Layer 2 of a small transformer language model trained on English Wikipedia (12 layers, counted from 0, width 128).
A neuron's activation on a vector x is squared ReLU(weights . x + bias), where the dot is the dot product.
The model reads these tokens: " W" " 45" "–" "7" " |" " 75" "," "64" "4" " |" "  " "|" "\n" "|" " October" " 24" " |" "  "

The vector x that enters this layer's MLP at each token. A number n stands for n times 0.035.
0 " W": 4 20 17 -24 -25 -50 46 27 -29 -4 -9 30 0 -23 29 -54 -12 -8 -43 -4 51 -20 -36 -6 57 -15 29 -2 -9 21 8 -2 -20 33 9 -19 0 -3 77 8 -18 -22 2 -17 0 -47 -16 2 5 -29 -19 11 0 58 -1 -14 7 0 -4 22 -6 25 -12 -38 -11 10 37 -50 34 0 45 -25 37 -50 14 9 -35 9 6 16 -8 1 -21 8 19 -25 3 -3 -72 21 37 -30 56 86 45 -18 54 -2 42 -9 5 14 -32 -8 -9 -37 9 24 7 -20 -1 7 -32 15 -37 66 -63 9 -32 -18 -11 -15 9 24 -1 18 -44 -18
1 " 45": 6 40 20 -7 1 -63 31 32 -19 19 -44 21 -15 -17 -14 -43 7 2 -26 -18 3 -1 -35 9 11 -19 3 -8 -7 -44 40 17 -54 32 -4 19 2 -16 49 6 -18 -48 -49 0 19 -36 -61 -16 35 -1 -32 -1 3 68 0 -33 12 27 -12 22 -33 41 5 -10 4 26 19 -29 23 -22 71 -4 38 -52 -23 -10 -38 9 11 -10 -24 -10 19 48 24 -29 11 2 -45 15 58 -15 15 77 23 -31 36 21 35 20 3 21 -37 1 8 -2 11 25 -17 14 9 -17 -19 44 -36 2 -20 54 1 -29 -13 11 16 15 -18 -10 -74 -1
2 "–": -1 17 35 -9 11 -45 59 9 -39 -8 -91 7 -18 -34 -25 -18 3 -15 -34 4 19 -14 -42 14 22 -26 -5 -1 30 -32 28 27 -56 32 8 4 36 -35 20 8 -37 -37 -13 10 -14 -22 -31 -18 37 -8 -34 1 16 58 -1 -29 13 3 24 26 -18 14 -10 1 20 37 52 -11 44 -45 63 10 40 -48 -20 -10 -42 -4 23 -15 -24 -19 16 39 24 7 -8 6 -40 30 24 -26 8 40 40 -11 16 19 17 27 23 4 -45 5 32 -6 -1 45 -26 26 -10 -25 -13 27 -7 -1 -41 71 8 -30 -11 26 -11 27 -41 -15 -56 -10
3 "7": 3 22 16 -36 11 -44 27 14 -30 22 -52 24 -1 -11 0 -56 17 -15 -33 -18 12 -22 -40 -4 3 -10 13 -7 6 -47 38 2 -77 38 1 32 -1 -20 38 5 -6 -22 -37 15 11 -45 -39 -13 57 -34 -23 16 4 53 0 -12 14 22 17 -5 -33 34 -8 -12 -24 42 23 -15 27 -13 73 -2 18 -78 -38 -7 -28 -1 9 -2 -31 -26 16 46 27 -1 -13 0 -21 28 44 9 31 49 26 -7 5 27 15 -4 17 21 -2 4 9 -6 46 17 -4 -1 -17 -36 -1 24 -8 -18 -36 80 25 -47 -9 37 -14 47 -29 -18 -51 -12
4 " |": 18 13 21 -11 0 -69 36 -4 3 1 -63 33 -6 -34 -16 -43 30 -20 -26 3 49 -11 -42 9 16 -10 -13 -3 15 -48 19 29 -51 23 15 11 1 -11 45 17 -48 -26 -18 17 36 -47 -25 21 48 -19 -25 23 12 45 3 -25 24 -21 25 11 -53 36 -18 11 3 23 23 -23 24 -8 35 32 5 -63 -34 -13 -55 -5 13 -8 -16 10 -6 29 17 2 -32 2 -37 31 35 10 16 32 33 -15 16 32 20 7 8 -2 -7 -9 19 -13 14 42 -22 8 -19 12 -11 15 -12 45 -55 71 34 -33 -45 42 -18 29 -34 -9 -64 -28
5 " 75": -30 36 17 -15 0 -57 3 6 -5 8 -48 -2 -11 -9 -1 -58 40 -11 -19 -3 22 -6 -36 8 28 2 -17 -4 -22 -25 23 16 -56 19 -13 19 -8 -8 72 -3 3 -28 -14 19 37 -55 -44 3 34 1 -38 47 15 34 -19 -35 20 3 13 -5 -48 40 -1 -32 4 14 17 -32 40 -4 60 3 31 -43 -12 10 -42 14 31 -19 -36 -25 14 53 15 -33 -3 -24 -41 15 26 9 14 56 18 -22 16 44 11 20 -13 11 1 1 -2 11 42 22 0 -7 -22 9 15 58 -41 -19 -33 63 27 -28 -17 6 13 43 -21 -32 -80 -12
6 ",": -16 16 5 -38 -3 -55 22 21 -34 11 -58 44 -6 -55 -28 -72 40 -15 -40 -12 34 -35 -29 11 32 -16 -20 -5 32 -37 24 32 -37 22 23 12 5 -18 44 3 -14 -27 -9 23 43 -36 -38 0 52 -15 -53 17 8 28 -16 -14 40 2 24 -30 -35 35 -18 16 7 21 39 -13 53 -14 41 44 7 -51 -10 -2 -43 -8 12 10 -31 0 -16 12 22 6 -29 2 -13 37 23 16 21 20 24 -3 11 30 3 16 19 -11 -13 11 -1 -15 23 47 -34 -5 -3 1 -4 -1 -17 39 -51 63 32 -43 -16 30 -2 52 -26 -31 -51 -19
7 "64": -34 28 14 -33 25 -63 14 2 3 24 -46 1 -22 -4 -21 -59 32 12 -31 -9 37 -9 -50 10 10 -13 9 17 -8 -31 21 7 -37 35 21 9 1 2 48 1 6 -32 -34 31 21 -46 -38 -9 16 -19 -43 31 16 55 3 -26 13 -8 26 -24 -52 9 -5 6 -8 25 0 -22 50 3 72 19 36 -26 -12 12 -51 30 -12 2 -38 -23 3 22 46 -39 -18 -7 -18 29 22 8 29 31 23 2 2 32 -4 -3 -13 20 10 0 19 -17 47 22 14 -29 -25 -30 3 49 -23 -9 -34 87 31 -35 -8 16 -31 37 -37 -13 -75 -3
8 "4": -32 15 22 -31 -4 -43 12 -16 -20 25 -52 25 7 -12 -5 -76 22 -21 -45 -8 44 -30 -41 -7 7 -16 11 8 7 -36 30 8 -59 36 6 11 4 -10 31 -3 6 -11 -30 17 30 -70 -44 -13 38 -19 -38 35 -10 31 19 -10 2 13 24 -11 -38 32 1 -11 -27 36 3 -10 32 -21 52 25 19 -57 -28 10 -35 14 6 14 -43 -17 0 41 35 6 -21 3 -15 36 36 9 24 54 40 -3 28 19 2 -30 -1 13 -1 6 12 -13 37 14 22 -11 -16 -18 11 26 -8 -14 -22 85 31 -50 -8 47 -15 45 -47 -7 -57 -4
9 " |": 9 0 30 -13 -5 -68 23 -15 12 -4 -77 37 12 -32 -23 -53 34 -18 -25 11 65 -16 -47 -3 19 -24 -20 -2 19 -47 20 25 -32 25 14 3 8 -5 44 24 -37 -21 -12 20 48 -54 -14 26 40 -8 -34 27 -4 33 8 -20 19 -19 28 4 -59 29 -20 20 4 12 11 -25 15 -2 29 45 0 -44 -24 -2 -50 5 11 2 -15 5 -13 27 13 -1 -34 11 -37 36 33 8 3 42 31 -2 14 26 17 -9 -2 -4 -8 -3 16 -12 -1 30 -9 5 -19 20 -7 14 -2 44 -52 75 43 -34 -44 36 -17 29 -50 -4 -69 -22
10 "  ": -42 16 1 -13 -7 -44 37 -41 -32 -3 -69 43 6 -26 -18 -29 16 -3 -46 -7 74 -32 -35 14 40 16 -29 8 15 -23 37 21 -21 2 7 -15 -10 8 47 1 -17 -32 0 -5 49 -80 -21 14 62 -3 -29 22 9 0 14 -15 23 2 29 16 -63 10 -21 15 39 15 26 -35 35 -5 15 24 10 -37 -34 29 -24 0 15 -15 -8 -25 -20 36 17 -10 -16 -9 -62 16 30 14 24 45 66 10 7 21 38 -23 3 12 -22 3 14 -6 18 20 20 -19 1 -8 18 22 -3 -7 -22 63 13 -39 -36 21 0 23 -50 -16 -64 -6
11 "|": -8 -1 21 -17 -4 -65 29 -15 -19 7 -93 35 16 -22 5 -48 24 -3 -38 2 63 -2 -37 10 21 4 -14 6 17 -50 29 18 -43 24 1 -3 32 10 49 22 -48 -20 -21 12 40 -56 -16 18 43 -24 -41 27 5 33 6 -16 18 -15 25 8 -61 9 -7 21 0 22 2 -33 18 7 39 60 8 -32 -12 -19 -44 -7 22 6 -23 -7 -12 42 18 2 -26 12 -37 13 28 10 2 52 21 -3 1 15 3 -14 26 1 5 -3 35 -29 4 19 6 -5 -11 -11 10 20 10 36 -62 58 24 -37 -19 24 -31 38 -46 -4 -69 -25
12 "\n": -42 50 36 -35 -10 -22 -1 -1 -48 -2 -65 38 46 -15 17 -39 19 -4 -29 -19 31 -20 -35 32 23 -17 3 -39 8 -19 -8 32 -1 21 -31 -5 0 -28 58 3 -80 -41 -2 23 28 -74 -5 14 11 -15 -33 30 -3 50 29 -55 -8 -33 3 -17 -33 10 4 24 3 -15 30 0 60 2 20 22 19 -38 21 4 -48 24 14 2 -55 -5 11 30 20 -9 2 5 -22 25 40 8 21 25 57 -5 18 -1 5 -21 28 1 -10 3 17 -67 12 41 -18 8 5 -16 -11 21 1 30 -7 28 15 -4 -42 -1 8 65 6 -30 -39 -26
13 "|": -5 39 24 -33 5 -33 24 -7 -28 5 -65 33 12 5 3 -33 22 -15 -28 13 52 8 -7 59 43 -24 -26 -30 30 -7 6 27 -54 28 -40 -20 21 27 52 16 -89 -20 -41 -11 19 -30 1 32 25 -43 -30 43 12 33 24 -12 1 -4 13 -4 -65 -20 -7 41 -20 -21 22 -3 24 -6 29 49 21 -68 -13 7 -17 34 -5 6 -23 -25 27 38 41 6 -17 -19 -22 24 21 28 8 24 23 -19 33 19 -4 -32 -5 11 1 -17 37 -25 11 -5 16 -10 -13 -12 -12 15 1 39 -26 16 18 -32 -41 27 -13 42 -29 -36 -51 -47
14 " October": -28 32 11 -33 35 -2 53 13 -41 3 -19 7 7 -9 -13 -35 10 -4 -26 3 39 -7 -33 35 8 -43 -45 -23 15 -11 -13 9 -56 47 3 0 13 9 55 1 -53 -29 -40 -21 11 -41 -6 -4 44 -20 -23 29 10 49 34 -33 -3 24 22 -37 -33 -49 -41 -7 -7 -4 18 1 30 13 36 42 32 -54 3 20 11 31 -2 41 -70 -58 7 26 39 -27 -46 -19 -17 5 32 46 3 17 45 -14 36 60 -5 -29 7 6 -19 4 11 -19 16 19 18 -21 13 2 -2 41 -12 9 -29 34 -24 2 -39 8 11 29 -23 -12 -55 34
15 " 24": 0 20 28 -31 -1 -26 9 16 -23 26 -50 13 -18 -7 8 -42 24 -17 -28 -6 37 11 1 43 23 -25 -31 -23 -20 -24 16 0 -65 47 -38 7 21 0 71 -2 -35 -49 -20 -15 36 -31 -29 18 49 -9 -26 31 21 20 10 -25 5 15 0 -9 -59 -4 -16 -9 -2 -7 -2 0 47 -29 31 0 27 -38 2 48 -16 63 -4 31 -34 -70 35 31 1 -35 -3 -49 -19 0 29 -1 -2 61 25 -31 29 46 9 -2 -27 -8 -17 -13 34 10 20 1 32 2 -18 1 6 33 -43 -12 -17 56 5 -7 -18 33 7 58 4 -32 -58 -15
16 " |": 8 24 19 -13 3 -40 24 -20 1 2 -54 21 1 -23 -8 -33 32 -23 -8 16 32 -15 -28 54 41 -38 -43 -35 19 -34 17 40 -50 36 -19 1 7 12 49 12 -78 -20 -38 14 38 -27 -10 38 46 -26 -21 21 12 35 -1 -24 27 -25 25 7 -49 -4 -20 24 -9 -4 14 -1 22 -27 18 27 0 -80 -20 11 -38 25 -6 7 -17 -28 10 12 42 4 -21 -9 -26 44 41 16 33 32 22 -14 34 32 20 -22 -16 3 -14 -19 24 -1 2 28 4 6 -21 11 -21 -1 -8 53 -24 60 40 -34 -64 32 -10 31 -23 -45 -36 -33
17 "  ": -45 34 -7 -10 -2 -22 33 -48 -32 3 -51 38 -2 -19 -10 -12 14 -10 -34 -6 57 -27 -17 51 55 6 -44 -13 10 -14 36 29 -28 7 -17 -15 -10 25 48 -1 -44 -33 -12 -10 42 -65 -19 25 70 -16 -22 18 19 -3 10 -13 34 2 26 16 -61 -11 -24 21 31 4 27 -19 36 -19 12 9 8 -60 -36 41 -16 12 6 -4 -12 -46 1 19 35 -11 -9 -20 -51 15 34 19 40 35 64 1 21 24 38 -34 -8 12 -24 -9 21 -1 19 12 31 -21 3 -17 8 13 -7 -1 -1 53 6 -42 -52 19 4 24 -34 -36 -47 -17

Each question shows the input weights of one neuron of the MLP. A number n stands for n times 0.008.

n287 (bias -0.040): -17 -5 -12 5 27 3 14 -13 8 -24 9 -11 -6 -30 -3 -6 17 7 6 10 -2 6 24 8 -19 12 -11 -30 -12 25 -12 7 17 -25 -16 -8 -11 -1 4 -12 -5 -5 -6 5 -12 10 -8 19 2 7 28 -14 -1 -5 -16 21 7 -6 14 4 -5 -15 12 -27 -22 7 16 35 0 13 6 -4 10 -15 0 15 10 7 3 -31 -9 -15 -16 2 -14 5 28 5 6 -13 -7 -1 14 0 9 -31 14 5 17 -8 17 -7 10 -2 2 -1 -6 -12 10 32 -24 -8 14 0 -7 -6 -1 5 -15 17 17 22 0 14 1 2 -13 -3
On which token does it fire most? 15 " 24"

n319 (bias -0.089): -4 19 -10 -26 22 25 -33 29 -8 22 -10 -12 -11 -5 23 2 -23 -25 18 6 -16 1 -33 -7 -23 -4 -20 -1 17 -28 8 -18 12 -12 0 5 30 -14 -16 -10 17 -2 -5 2 11 15 -19 13 18 -19 15 20 -22 14 -15 -12 -5 -21 16 -17 -10 -5 26 -19 8 -11 0 41 -18 0 10 -11 5 -15 1 22 19 -21 3 0 22 0 13 -8 -15 6 15 -15 -14 -14 -13 15 -22 8 12 0 5 18 0 9 11 -4 6 -20 -1 -5 -21 -9 -16 6 -22 -5 9 0 25 29 17 2 -4 -2 48 12 2 16 -9 10 2 -3
On which token does it fire most? 3 "7"

n342 (bias -0.049): 14 0 -20 0 9 -5 7 3 11 -25 5 13 0 2 0 12 -13 -17 21 14 2 16 -11 18 0 8 2 -4 -2 -6 8 -3 22 20 9 3 1 16 -4 -12 -4 -29 3 -16 14 -10 -9 17 0 -33 -12 9 -4 5 20 26 16 24 5 -21 -9 -20 -27 -9 8 -2 -2 1 -11 10 -26 14 -8 8 34 16 2 -13 5 -23 3 13 0 -1 -25 -10 -4 14 -22 9 -20 17 -6 5 4 2 -2 -13 -9 -6 -11 5 -10 8 -5 11 21 13 2 2 1 -22 -6 -4 19 -25 12 -2 12 14 -6 -19 1 -7 11 -7 -1 0
On which two tokens does it fire most, strongest first? 17 "  ", 10 "  "

n498 (bias -0.027): -20 0 26 -10 -2 4 -25 -3 -4 -11 8 12 4 11 -18 10 19 -18 8 8 -5 -9 9 -27 7 3 7 5 -2 7 15 17 16 -2 8 9 4 8 -15 -1 -22 -17 -14 -3 7 21 -9 3 11 -7 10 7 -5 4 -14 -1 18 -17 15 5 -4 11 -11 -22 0 0 2 2 -14 15 3 -2 -10 12 8 -12 22 -31 14 -14 -11 -19 -16 28 -10 8 -10 3 -6 -5 -4 5 -16 -12 10 17 9 -28 23 1 1 -7 24 0 1 2 -14 -5 17 -1 -7 13 3 -23 -2 12 1 -2 11 1 -7 15 -2 10 -10 12 -4 -4
On which two tokens does it fire most, strongest first? 9 " |", 11 "|"

n167 (bias -0.045): 19 -15 16 -5 7 -12 -14 8 -8 -3 15 14 1 -7 3 7 -2 0 7 0 -3 1 -18 -12 -2 9 -2 -13 -2 -18 6 12 -12 -32 5 20 -28 -22 0 -9 14 -19 13 -19 -2 13 -5 10 -2 7 17 -8 2 -10 -14 -14 -9 5 -13 16 -6 13 1 11 13 -9 5 -6 -5 -14 -10 -10 -2 -12 -4 2 -12 0 -14 -14 5 12 -5 -4 -8 18 -10 15 -12 10 2 -11 17 -3 5 11 20 9 2 -13 -8 -10 3 -17 12 11 -16 23 -4 1 14 14 -10 25 -3 -2 -11 -5 3 26 4 9 -10 -4 13 17 25 4
On which token does it fire most? 4 " |"

n260 (bias 0.008): 6 -16 -11 17 4 -10 -11 -24 7 16 -7 -10 -22 -6 5 9 -6 -11 21 -6 2 -5 -7 -7 -9 -18 0 12 4 -1 11 -17 -12 -7 -3 6 -6 2 3 -11 -20 1 -16 35 -7 23 13 23 20 12 36 -2 -5 8 -2 -8 19 -30 1 6 13 -3 11 -7 7 -4 11 4 0 -5 -5 14 -17 -1 4 -9 -4 9 7 -46 20 -4 -7 -4 17 -27 -22 12 5 -4 12 7 15 -16 -24 2 2 -32 3 22 17 -1 15 2 -2 25 3 8 -8 -33 -23 -14 6 4 16 14 -6 13 32 0 -6 -1 -2 -6 5 -11 -10 -4
On which three tokens does it fire most, strongest first? 16 " |", 4 " |", 9 " |"

n219 (bias -0.053): -1 -12 -12 16 23 -1 -4 -7 7 9 15 23 -30 16 -2 10 0 7 -7 -26 11 -7 15 -13 3 12 -5 8 18 26 20 3 11 29 -16 -2 -14 -2 -31 9 -21 -22 -20 11 14 -7 -34 -1 -4 -9 13 -30 9 -11 39 -12 -12 -15 9 15 0 7 -4 -4 15 15 -2 1 -18 5 -2 -21 4 -2 4 37 14 -37 2 2 -21 2 -42 -16 -31 1 4 -14 32 18 -7 -9 4 -11 3 -26 3 -17 17 0 6 40 -6 19 8 -9 0 10 32 2 -22 0 -4 -16 -4 6 15 -2 17 -4 -4 -3 -15 -10 23 -2 1 9
On which token does it fire most? 17 "  "

n200 (bias 0.005): -7 -7 -5 2 1 -7 -20 -36 0 -18 10 9 23 5 -13 24 -22 2 -5 -5 21 2 9 -31 7 11 6 10 -16 0 -15 -25 -12 1 11 -4 8 -8 -7 -9 -21 24 -11 4 7 -18 -8 3 -21 1 3 15 11 14 -9 -2 -4 11 -4 13 6 17 -8 -14 12 -43 4 -7 -9 7 -13 -17 12 -15 -16 -7 -15 17 -24 16 -2 12 1 30 8 12 -4 12 -5 -14 3 23 -3 -2 -6 -5 -19 12 -16 21 18 31 -12 -23 11 29 21 3 3 13 -7 7 -24 4 -2 16 29 -8 1 2 -29 8 3 -12 -9 2 12 5
On which token does it fire most? 4 " |"

n353 (bias -0.050): -8 6 -31 -12 -13 3 13 8 -15 -20 9 27 -26 -11 -15 -1 27 -7 -26 4 10 -2 2 -28 3 -6 14 -2 2 11 -8 23 17 -3 -22 13 -10 21 -26 -23 -19 -21 -1 -8 -21 12 -23 18 4 -30 1 13 23 17 10 24 19 24 1 40 -3 11 -22 -6 15 21 -11 12 -35 -2 -7 -50 11 15 -8 -7 8 9 -21 -20 5 -19 -1 -10 0 10 19 -9 -2 -16 -28 16 11 -22 19 -13 25 23 0 15 -8 -3 -7 2 -2 -19 0 5 -3 4 -7 -7 9 8 -7 -5 39 1 24 -8 -7 23 16 -2 6 8 12 7
On which token does it fire most, and how strongly? 17 "  ", at about 1.5

n464 (bias -0.012): 21 -9 12 2 -3 -7 -9 -14 -8 -4 -13 9 -6 7 10 9 5 -8 10 13 17 13 10 -16 4 -10 7 18 0 -5 0 1 -2 7 -3 -6 -2 -5 -4 -1 -5 13 -2 19 9 0 2 -19 12 22 -10 7 5 -21 3 -26 6 -25 25 -19 -9 19 -13 -13 3 -4 18 14 -16 -19 -1 10 -7 16 -2 -19 -9 -18 2 -20 -10 25 5 -6 15 -12 -2 -13 -10 -5 29 -3 8 -9 -15 -6 -21 1 -2 6 -10 28 33 18 8 30 -1 4 -29 -4 13 4 -3 9 -1 28 -3 -6 -12 -7 8 6 1 -29 0 10 -11 -10
On which three tokens does it fire most, strongest first? 4 " |", 9 " |", 11 "|"

n276 (bias -0.007): -6 5 9 7 -8 5 -20 -10 0 -1 7 13 1 23 -1 7 5 -6 -9 -14 0 4 3 -1 -10 -7 17 12 5 -10 -1 -7 -10 -17 10 4 15 -32 6 -4 1 9 -11 15 5 -20 13 34 -7 -3 -16 -11 -16 12 10 -16 -22 -18 -15 9 11 8 -9 -21 32 -7 1 2 -2 2 -6 13 -2 17 -8 16 7 5 -3 7 -3 4 -3 9 6 -18 -7 -12 -12 0 -7 16 -7 7 -9 5 -31 -15 -3 -1 18 -5 6 2 -16 0 5 13 -14 19 9 2 -21 6 9 18 -1 -16 9 1 -1 -6 -4 9 11 34 0 1
On which token does it fire most? 12 "\n"

n493 (bias -0.061): -6 -2 -1 12 1 -20 -15 6 10 -5 -14 29 1 1 -9 -15 12 16 -7 -21 2 3 -6 -19 7 -1 10 14 5 11 1 -11 26 -3 -4 -5 -12 -20 21 -2 13 13 0 -24 -1 11 -34 -7 -10 -12 10 -5 -2 -12 25 18 16 1 -11 19 21 32 -2 3 5 -10 -14 1 2 10 -14 11 -11 -7 7 -7 4 3 -16 4 0 -7 -1 6 -8 -15 -7 -2 11 7 -5 0 -2 0 4 2 -9 -14 -8 20 9 -3 8 -16 -4 -6 -12 -19 -5 13 35 27 -5 -11 2 3 -29 11 -6 -2 -12 8 2 -7 26 -7 2 0
On which two tokens does it fire most, strongest first? 0 " W", 6 ","

n172 (bias -0.039): -4 8 23 -9 -1 -18 -15 4 19 -4 19 18 -10 -18 34 -3 -18 -11 2 16 10 -15 1 -6 -22 7 1 -5 -3 4 40 26 28 2 -7 9 -1 -11 1 -20 -10 -21 -9 18 -2 13 14 -17 23 22 -10 30 3 -11 7 1 20 0 18 2 8 5 7 13 -11 -7 -3 1 16 3 35 -8 -2 27 -3 3 -16 3 -9 11 -7 7 13 10 0 -28 -18 -6 0 -12 -39 3 -20 -25 -27 -2 4 -24 32 11 12 -5 -5 -4 -12 -9 5 6 -26 -21 5 -16 -10 11 -8 5 4 -31 2 -25 0 29 3 -28 -3 -10 2 2
On which token does it fire most? 6 ","

n247 (bias -0.066): 17 23 3 6 -3 7 -22 9 -15 -13 15 33 -33 -12 5 3 2 -18 -10 -28 11 -3 14 -8 -12 -2 13 16 -3 -8 14 -9 6 -15 -14 8 4 -7 -11 11 -10 7 19 0 -27 11 20 24 -12 5 -6 15 -2 6 13 12 -21 -3 -3 -5 -3 -8 20 -11 -3 4 -3 22 1 20 -3 -33 6 -4 15 -35 6 3 -14 18 -12 -16 -20 27 12 26 -7 -4 6 18 -2 1 1 -2 3 -30 0 -2 -1 22 -17 -23 26 5 -11 10 -12 4 16 0 -7 32 12 6 16 -3 -16 6 7 -18 11 5 -27 -1 14 -32 -23 -3
On which token does it fire most? 15 " 24"

n7 (bias -0.040): 6 4 36 -10 6 -9 -6 22 6 -14 20 15 -2 -15 -2 -4 -5 -2 -9 -16 1 10 -19 -13 -17 8 -4 16 5 0 -8 -16 -38 10 4 -7 -11 -6 3 -13 15 -22 -14 -1 -35 10 -5 -8 -11 -5 0 30 -7 8 -2 -8 8 3 -14 0 -15 12 15 -22 35 10 -29 16 -5 1 0 -4 3 3 3 -8 -4 -2 -1 -6 3 18 13 10 5 2 -4 -10 13 -16 -20 -10 12 17 -17 -15 -1 -2 -5 0 26 13 12 2 0 8 0 -4 1 -5 5 -3 -13 -5 -3 10 5 -6 18 15 -10 23 15 1 1 -6 12 -7
On which two tokens does it fire most, strongest first? 1 " 45", 3 "7"

n99 (bias -0.047): -2 -3 -8 -7 9 17 -1 -15 -23 -6 18 -5 -10 16 -10 5 -10 2 -15 -4 19 -9 -15 16 21 -20 17 -2 -2 12 -3 0 4 -17 -17 -18 -11 15 24 -5 -9 7 -2 8 -26 -1 4 26 -31 -5 3 6 -23 9 -5 -6 -1 -6 28 0 -16 16 -1 -7 -8 -33 -11 12 16 -6 -7 -3 9 19 -1 -2 1 29 -8 16 -14 -16 -7 15 20 11 28 -9 -29 -8 -3 14 6 -4 3 -5 9 -24 10 -5 10 -3 6 11 -26 -19 -1 -5 -6 3 4 13 2 11 0 30 -11 -18 -4 13 10 -14 -10 9 8 0 36 -7
On which three tokens does it fire most, strongest first? 0 " W", 12 "\n", 13 "|"

n209 (bias -0.029): 17 2 -16 -26 -4 -13 -13 8 5 -17 -14 1 -26 -19 11 7 -19 13 -22 -5 16 13 -8 -5 -6 -12 22 8 -1 2 -13 -7 -2 11 2 -9 1 -7 -7 -4 0 -10 0 2 13 -17 21 0 -1 23 -12 12 4 4 17 7 10 -4 19 20 14 6 2 -31 -1 22 -13 -4 -23 3 3 16 -6 1 4 0 -28 -17 -23 -21 4 22 18 0 3 17 -28 0 -8 -7 -5 -3 -9 -13 4 1 -12 -15 28 -1 -10 -6 23 -4 -6 -15 17 -14 4 -2 -7 4 4 3 1 -5 2 0 17 3 18 46 26 -7 8 20 -1 -3
On which three tokens does it fire most, strongest first? 4 " |", 9 " |", 8 "4"

n207 (bias -0.047): 5 -16 -2 -21 -8 -13 4 -8 6 12 8 3 -11 -28 -9 -14 1 4 33 20 22 3 -22 16 -17 15 13 7 -1 -5 -15 12 -22 -23 -16 -2 2 -10 -13 9 23 3 -4 -1 4 4 2 -7 15 23 -4 3 15 5 2 12 -22 -3 18 -1 8 24 13 -8 -1 -11 6 4 -3 26 12 -25 21 -4 12 4 -10 32 0 -30 7 30 -6 -8 10 11 -11 9 19 2 -18 -12 9 -5 -31 -1 -15 -12 -21 -7 1 3 11 -16 3 -3 11 10 -13 -27 -6 -36 -5 3 10 9 22 5 -15 -7 -8 22 -13 6 -5 15 -4 8
On which two tokens does it fire most, strongest first? 7 "64", 8 "4"

n272 (bias -0.042): 12 -23 -3 -2 16 15 -12 -5 6 -28 22 26 -29 -19 18 -4 -5 4 -35 21 2 -16 -29 -25 1 13 -2 16 10 -9 1 1 24 -29 -27 10 0 4 -24 -6 -10 -3 -21 -17 10 0 3 -5 -2 1 14 -16 16 10 18 23 8 5 12 15 -4 10 -11 -13 22 7 25 3 -2 -6 -31 4 -7 -6 24 -3 -15 11 -2 -7 -5 1 -2 11 -5 14 6 3 -3 2 -5 -9 -11 -14 8 9 -4 -10 3 -10 4 15 -8 10 -10 9 8 4 -20 -1 25 -19 -8 0 26 -4 14 0 3 0 0 19 -6 9 -17 5 -25 -1
On which token does it fire most, and how strongly? 10 "  ", at about 1

n358 (bias -0.035): 39 -16 -13 -15 -7 -12 -7 2 -15 1 1 22 -1 7 4 24 6 19 2 -4 -1 4 1 6 -15 3 16 12 0 5 5 -6 8 -17 -16 -3 19 -4 17 -5 -12 -21 -25 2 12 -18 10 21 -5 -1 5 21 -11 18 7 1 -12 -7 27 26 2 28 3 -2 1 -13 -1 -18 -19 1 0 21 -4 1 6 -18 -19 4 8 -14 -13 20 0 12 3 -8 -8 2 2 -11 -23 -4 9 -5 -6 -4 -6 -26 1 6 21 14 25 0 13 21 -1 5 -11 -14 8 -10 -4 6 16 5 -20 -19 -3 -16 -1 6 -11 -10 4 3 -2 -24
On which token does it fire most? 11 "|"

n365 (bias -0.023): 11 -21 5 2 9 20 -3 -3 5 -3 5 10 7 8 10 -7 4 11 31 16 22 -1 7 -14 2 -8 -8 -14 7 -15 12 12 6 18 -17 4 -23 31 10 7 -20 16 20 6 -21 4 1 19 -7 10 -11 5 5 -8 -4 8 13 -8 -6 -3 10 -14 -2 -9 -3 -8 -9 -4 -18 -23 -25 -12 4 -1 -3 -12 -13 -9 -11 -15 -19 -17 -12 -14 15 -5 -11 -1 16 -6 8 19 12 -6 4 1 14 -26 18 0 -2 2 -10 -12 1 -8 12 -12 -6 -1 -6 -4 6 10 5 23 19 11 14 -13 -4 -4 23 -10 -12 -16 26 -5
On which token does it fire most, and how strongly? 16 " |", at about 2.2

n264 (bias -0.065): -25 -23 27 32 24 -18 -16 4 -5 7 16 18 -32 -11 38 -23 -10 -10 -3 20 6 10 14 8 4 -3 15 17 -27 -7 21 -22 -1 -9 -7 -18 -7 -24 -4 -11 -5 -20 -1 10 14 -4 4 -27 -1 12 11 14 1 -21 15 19 19 13 -4 -8 8 2 33 27 -16 -18 -10 16 1 -16 -14 -11 -3 8 9 -9 -13 11 -22 -27 7 5 19 0 25 -20 0 -2 -3 -5 -25 -4 -15 3 -31 -7 25 -4 5 19 -13 6 -6 25 6 0 16 5 -6 19 8 -7 6 3 -4 20 -10 -9 18 -10 -6 -12 -10 0 13 0 -4 0
On which two tokens does it fire most, strongest first? 15 " 24", 1 " 45"

n354 (bias -0.080): 10 3 -10 -8 -6 14 39 -12 0 -4 34 -23 -4 -23 32 11 -23 1 5 7 -31 12 0 -3 -10 -11 11 1 -9 10 15 0 19 11 9 -7 8 -10 -10 -17 20 2 -2 2 4 8 13 -16 4 -4 -33 28 -14 -24 -2 14 -7 9 -9 13 6 5 -21 -16 -6 -9 -4 0 13 -8 23 8 -16 -1 -4 8 -14 -3 11 6 17 11 25 20 -13 -38 9 2 29 -14 17 -7 10 -5 -7 -7 17 -18 -9 -25 -3 7 -6 -13 -19 -26 -9 9 -5 -7 -3 2 -6 -11 25 26 -11 11 -10 -10 8 15 0 17 -36 9 -5 -4
On which token does it fire most? 0 " W"

n108 (bias -0.088): -11 -14 4 19 -15 -21 15 20 -4 -7 -22 5 6 7 -6 4 -5 10 13 1 1 -8 -5 -8 -13 -10 -18 15 -8 0 12 -4 -4 14 -11 -1 -3 4 3 -1 0 7 -1 -25 3 -11 -13 6 -15 14 -32 0 1 2 18 24 -2 4 -10 -3 21 4 -13 28 20 -15 0 -4 28 19 -18 -4 16 10 -7 9 26 10 -10 17 -17 -8 -11 -26 -10 -9 -1 38 14 -2 -17 4 9 13 8 4 -10 -26 -24 11 -35 10 14 3 -5 2 5 -11 -33 -6 3 11 18 -27 15 9 -7 10 1 -7 -14 10 6 1 5 -31 26 19
On which token does it fire most, and how strongly? 6 ",", at about 0.061

n144 (bias -0.107): 9 17 8 0 -4 3 -11 -2 7 7 -1 7 -4 11 8 -14 -5 -17 32 1 -5 -17 3 -1 5 5 24 -7 2 14 21 -6 26 -19 -25 -14 19 8 -13 -1 -4 -24 -13 27 -28 -3 -10 -16 7 12 8 4 -2 -21 17 24 3 23 -4 -25 12 1 4 13 -6 -9 7 -15 0 -8 23 -24 0 22 -17 -30 -5 -12 8 -19 42 -26 -10 -1 -31 -28 26 -16 -12 33 -3 35 0 -3 -5 -10 -4 -10 -22 -10 5 -4 -7 14 -8 14 -21 -4 3 38 4 0 -22 22 -40 21 -34 4 5 14 40 42 19 -1 10 -17 -5 -17
On which token does it fire most? 1 " 45"